Layer 11 of a small transformer language model trained on English Wikipedia (15 layers, counted from 0, width 64).
Take only the direct path to the model's output, skipping the later layers: a vector added to the residual stream pushes a token's score in proportion to its dot product with that token's output vector.

Output vectors of the tokens that the questions are about. A number n stands for n times 0.014.
"oc": -25 12 8 3 -30 50 16 -53 12 28 35 -23 -4 33 -12 32 -1 -7 74 -54 -12 2 -21 14 -11 -21 6 -41 67 -14 -22 46 33 -10 15 26 33 4 46 -24 -6 0 23 28 -30 -52 14 -23 1 -13 -44 24 -30 -15 14 24 -30 10 -19 -22 14 -15 -73 10
"ect": 32 16 -29 35 -34 13 26 6 -13 -2 21 38 -20 29 27 50 -23 17 -2 -50 -34 -12 58 -23 18 9 34 -28 30 51 -95 41 75 -4 -34 -24 16 32 -31 -25 -6 -2 13 21 -59 -6 32 -22 54 -33 -49 -2 -94 40 25 -15 63 14 -12 -71 -23 -8 -55 6
"w": 9 -6 38 -1 -9 -29 35 46 34 3 -18 -58 -6 -26 -5 53 -31 34 -28 -44 4 -2 37 16 -5 12 35 20 -18 -38 19 -73 59 8 -61 18 9 46 -1 3 36 21 -40 -21 -43 12 0 14 -52 -12 -17 20 31 22 -13 4 -50 23 7 6 -15 -12 -6 4
")": -41 -12 7 8 25 33 -8 55 -12 13 46 -47 -10 -30 9 -37 -37 -5 -1 64 -52 -2 -10 -46 17 -15 -5 22 -25 5 -14 -25 14 -1 22 2 -32 17 -10 -2 -27 10 -8 29 -25 6 -20 92 44 -9 -4 -17 -22 -18 8 1 40 -13 -1 -25 10 18 39 9
" from": -4 -2 7 -4 -17 -16 -1 2 -7 22 -6 -18 11 6 -20 -36 31 -15 -14 -31 -5 -48 -20 3 29 8 -17 5 -1 -8 -34 -16 -15 28 12 -1 -17 -9 -38 -4 9 0 26 -17 -3 63 31 42 25 24 -1 8 24 -19 12 -34 24 21 4 -7 -16 36 -13 21
"qu": -4 -39 -2 -28 -56 9 32 14 1 -34 94 24 -4 -14 82 71 -8 -34 -12 -27 -1 -40 29 5 -40 -20 3 35 -14 -12 -20 -37 -44 37 26 68 -5 38 -7 -13 -16 11 8 -18 29 41 -1 -14 -15 -8 -11 -11 -47 -38 41 1 8 13 -3 5 -15 -33 -10 30
"ing": -19 -22 -2 -1 -30 -12 55 15 39 -7 -32 1 25 30 -26 1 -11 -2 67 -30 -11 18 22 29 9 -43 -29 -12 -10 -33 -15 36 -23 -53 -27 -51 19 -20 -18 -62 -32 15 18 6 36 19 23 6 13 -15 -46 4 31 2 65 -51 8 -22 18 20 19 3 50 43
"ver": 3 -18 -29 -21 11 -4 15 73 -34 -24 -5 -5 8 39 50 38 49 -16 1 -30 -65 -10 -5 44 -19 18 -41 6 24 -57 5 -49 3 48 -37 27 35 32 7 -1 -22 10 1 -45 10 25 18 17 -2 68 -30 -6 -73 -35 -6 -63 -37 37 40 -23 56 -50 35 8
"l": 10 -34 24 46 -26 9 -37 1 22 -12 16 -11 -23 -42 -27 64 30 37 -31 -27 51 -34 55 -50 -12 -38 59 -41 2 5 -1 43 -32 -5 -14 -34 3 32 34 -17 11 10 54 0 14 14 -33 20 -26 10 36 -7 -17 50 -14 -29 -52 -13 -18 -12 10 -32 9 19
"gh": 86 11 -34 40 3 8 1 26 -12 -18 -14 46 -50 13 12 24 25 -10 53 40 5 -50 -62 10 5 28 -36 -28 -55 -11 -96 -44 -42 37 -90 27 37 12 -72 -52 66 -5 40 14 -25 -7 13 83 -12 44 0 -16 -52 0 36 18 39 41 43 -20 32 -83 -31 8
"ep": -20 -42 -64 -20 -8 -17 59 -1 -8 -11 -10 -12 -39 47 51 11 15 40 47 11 42 3 -49 10 -2 5 75 -33 2 -26 -35 43 -24 -15 46 79 26 20 -32 -23 0 -6 7 17 -67 -40 9 -15 34 -3 -29 -2 18 34 41 -6 -31 -37 -41 29 0 -45 -28 17

Each question shows what one neuron of this layer's MLP adds at an activation of 1. A number n stands for n times 0.011.

n31: -7 14 -29 -15 -3 8 6 -25 8 8 -3 -8 5 -8 -28 10 -6 16 -35 -12 9 4 24 12 -28 -15 -3 -4 9 11 3 -12 5 13 1 -19 25 -1 -1 -25 2 25 4 6 17 5 13 -7 13 -2 -13 -3 10 34 -11 13 -4 7 -4 30 -2 -24 -3 6
Which two tokens does it push up most, strongest first? "l", "w"

n105: 33 2 -40 4 -1 -41 -26 -20 -2 -7 9 -30 31 36 -9 -21 3 16 -15 11 -45 -3 27 -19 -21 14 0 7 33 0 4 2 0 -1 -11 5 4 35 29 29 -24 31 -16 19 25 -2 10 8 -21 14 4 -54 -16 5 -18 12 3 -34 3 -21 0 35 22 -16
Pushed up most: "ver"

n68: -22 -25 35 -1 0 -13 0 14 20 5 -1 1 29 12 -17 21 -6 -14 -13 -24 -6 -39 7 -20 -13 -1 37 9 16 -4 -4 -12 -11 -4 -6 -14 16 8 -10 14 -1 -17 29 10 11 -10 10 25 14 -9 -16 28 0 0 21 10 46 -14 21 -24 -11 -46 -9 -28
Pushed down most: "ep"

n47: 3 -11 17 -29 2 -4 -23 35 24 -7 30 32 -52 14 12 28 -7 7 3 -19 -10 14 32 -27 15 -3 -2 5 4 3 -17 2 26 7 -13 8 -15 -6 1 16 -3 -2 -8 -13 -21 5 30 -18 -8 -21 -36 -33 -14 -4 0 -10 -15 1 17 15 11 23 14 8
Pushed up most: "ect"

n46: -6 -16 16 -7 10 -2 20 -2 -3 -3 10 -7 7 35 18 24 -6 -18 -30 3 -13 -12 -22 5 -4 -25 1 -30 9 32 11 -32 1 26 -9 5 18 -10 -6 10 -5 31 12 49 19 6 16 -4 9 2 -10 -28 -10 -19 4 7 8 -10 8 -18 -19 -8 -12 -18
Pushed up most: "qu"

n174: -22 11 6 8 -11 12 27 10 -19 -13 -19 -28 -2 -10 25 10 -10 -7 -9 -6 -20 -31 8 18 -17 -24 8 -12 -4 13 5 7 12 -33 -39 12 42 -13 -22 13 -28 6 8 -22 -23 7 -10 -12 -6 28 7 17 19 5 21 17 15 25 13 28 7 10 -4 -1
Pushed up most: "w"

n160: 11 2 0 6 -1 14 22 5 4 -4 2 1 -16 25 -11 8 -13 -8 -19 11 -18 -4 -2 12 25 -10 0 18 4 1 21 -2 -17 12 -9 5 16 18 -4 -10 -17 7 20 -24 15 -14 -2 -8 -15 -12 9 -7 -11 15 -2 3 -6 -30 -7 7 -3 -10 -12 -10
Pushed up most: "qu"

n70: 10 9 -18 -46 -1 -15 6 -17 14 -13 -12 -2 11 -20 -32 -19 6 4 5 26 1 1 -20 -37 -5 -2 15 -11 9 14 14 -27 -3 15 11 -1 12 10 -23 20 11 15 10 -4 -9 -3 -3 26 -14 -14 2 -7 15 22 -6 27 7 3 10 7 23 36 -2 -33
Pushed up most: ")"

n29: -14 1 17 15 -13 -13 -7 8 -7 23 7 -23 11 -38 -23 17 -26 -13 -3 13 -18 -21 -2 -10 -16 -6 8 5 18 -33 17 -6 1 -21 -2 31 13 -21 5 -2 -1 -12 -14 8 -3 0 19 39 -29 0 12 30 -10 13 1 6 4 31 -2 8 22 -2 -7 14
Pushed up most: "w"

n181: 15 2 4 3 9 -14 2 23 17 13 -18 14 -26 -11 -98 -18 25 4 11 15 -19 2 9 16 -10 -11 17 14 -20 -19 -17 -16 20 -19 22 -1 5 -22 16 -12 -26 -10 25 -24 20 8 -2 24 13 -25 -7 3 13 27 17 15 -3 -4 8 12 15 0 -17 -13
Pushed up most: "ing"

n11: 12 -38 1 -17 -7 -8 14 7 -25 51 16 8 24 12 32 15 -14 1 18 -18 -15 -30 34 10 -36 6 -7 18 10 -25 -4 1 -15 -12 24 -14 35 4 -7 -2 0 10 -7 -4 25 1 -3 -40 -21 -1 9 16 -32 7 18 20 30 -34 0 -26 -27 13 -3 -5
Which two tokens does it push up most, strongest first? "qu", "ect"

n95: 20 9 5 9 -18 -5 -9 15 -13 -17 -19 38 -9 24 -8 21 -14 -9 6 6 -3 0 -19 2 12 -11 2 26 -5 -2 7 14 -11 -15 -10 10 29 -9 32 32 -16 -16 -10 11 12 2 9 15 -7 -7 -12 -18 -43 4 -25 1 -55 -26 10 16 -2 17 18 10
Which two tokens does it push up most, strongest first? "ver", "l"

n108: 8 5 28 -1 24 -8 3 19 26 24 13 -1 -28 17 -28 -5 18 7 -28 -6 -21 34 -32 4 -21 2 -19 4 20 42 -3 -7 23 -1 6 11 -10 -2 17 -7 13 19 3 -8 4 4 -24 -5 10 2 -12 -40 -35 2 22 32 -27 10 -33 -19 -4 -23 -24 -11
Pushed up most: "oc"

n9: 37 23 -29 8 -13 6 11 2 -9 4 9 -21 3 -18 -28 -20 -6 -8 -2 35 -17 -2 10 -11 25 -15 3 0 10 -20 -29 -23 7 6 -14 -15 -11 -9 -5 15 -21 16 -13 -13 -9 -18 -1 26 12 18 37 -1 -6 -13 26 6 12 13 -10 7 -11 12 21 10
Pushed up most: ")"

n112: 1 -13 6 11 26 -44 -2 -25 -20 39 2 20 -9 -11 11 7 5 8 1 16 -6 -27 23 5 -3 -29 4 -2 -16 2 0 -22 10 20 3 -6 -18 -4 17 -8 12 -15 3 32 18 -22 -14 33 -8 -33 -13 -16 21 15 23 -2 8 -10 0 -15 6 22 -4 -11
Pushed up most: ")"

n202: -28 11 -9 -4 -7 27 4 -27 8 8 9 -20 17 24 16 36 22 -3 -20 -15 -7 7 -11 -8 14 -8 1 6 -3 20 -3 -5 9 6 -7 -14 12 -11 6 1 -5 23 6 11 22 -9 40 -1 11 -18 -4 -28 -50 2 29 -29 0 -23 12 -13 -49 -17 13 28
Pushed up most: "ect"

n51: 14 -28 -8 -2 -26 -5 -12 0 0 -19 -28 24 22 6 -32 7 10 -8 18 28 -11 11 -8 -25 -14 10 7 -9 -23 7 -2 -16 0 34 -10 -1 -1 30 -14 10 0 -10 14 0 22 3 -3 17 12 -41 -11 27 22 8 8 29 -7 -13 -9 -3 13 -12 -4 -2
Pushed up most: "gh"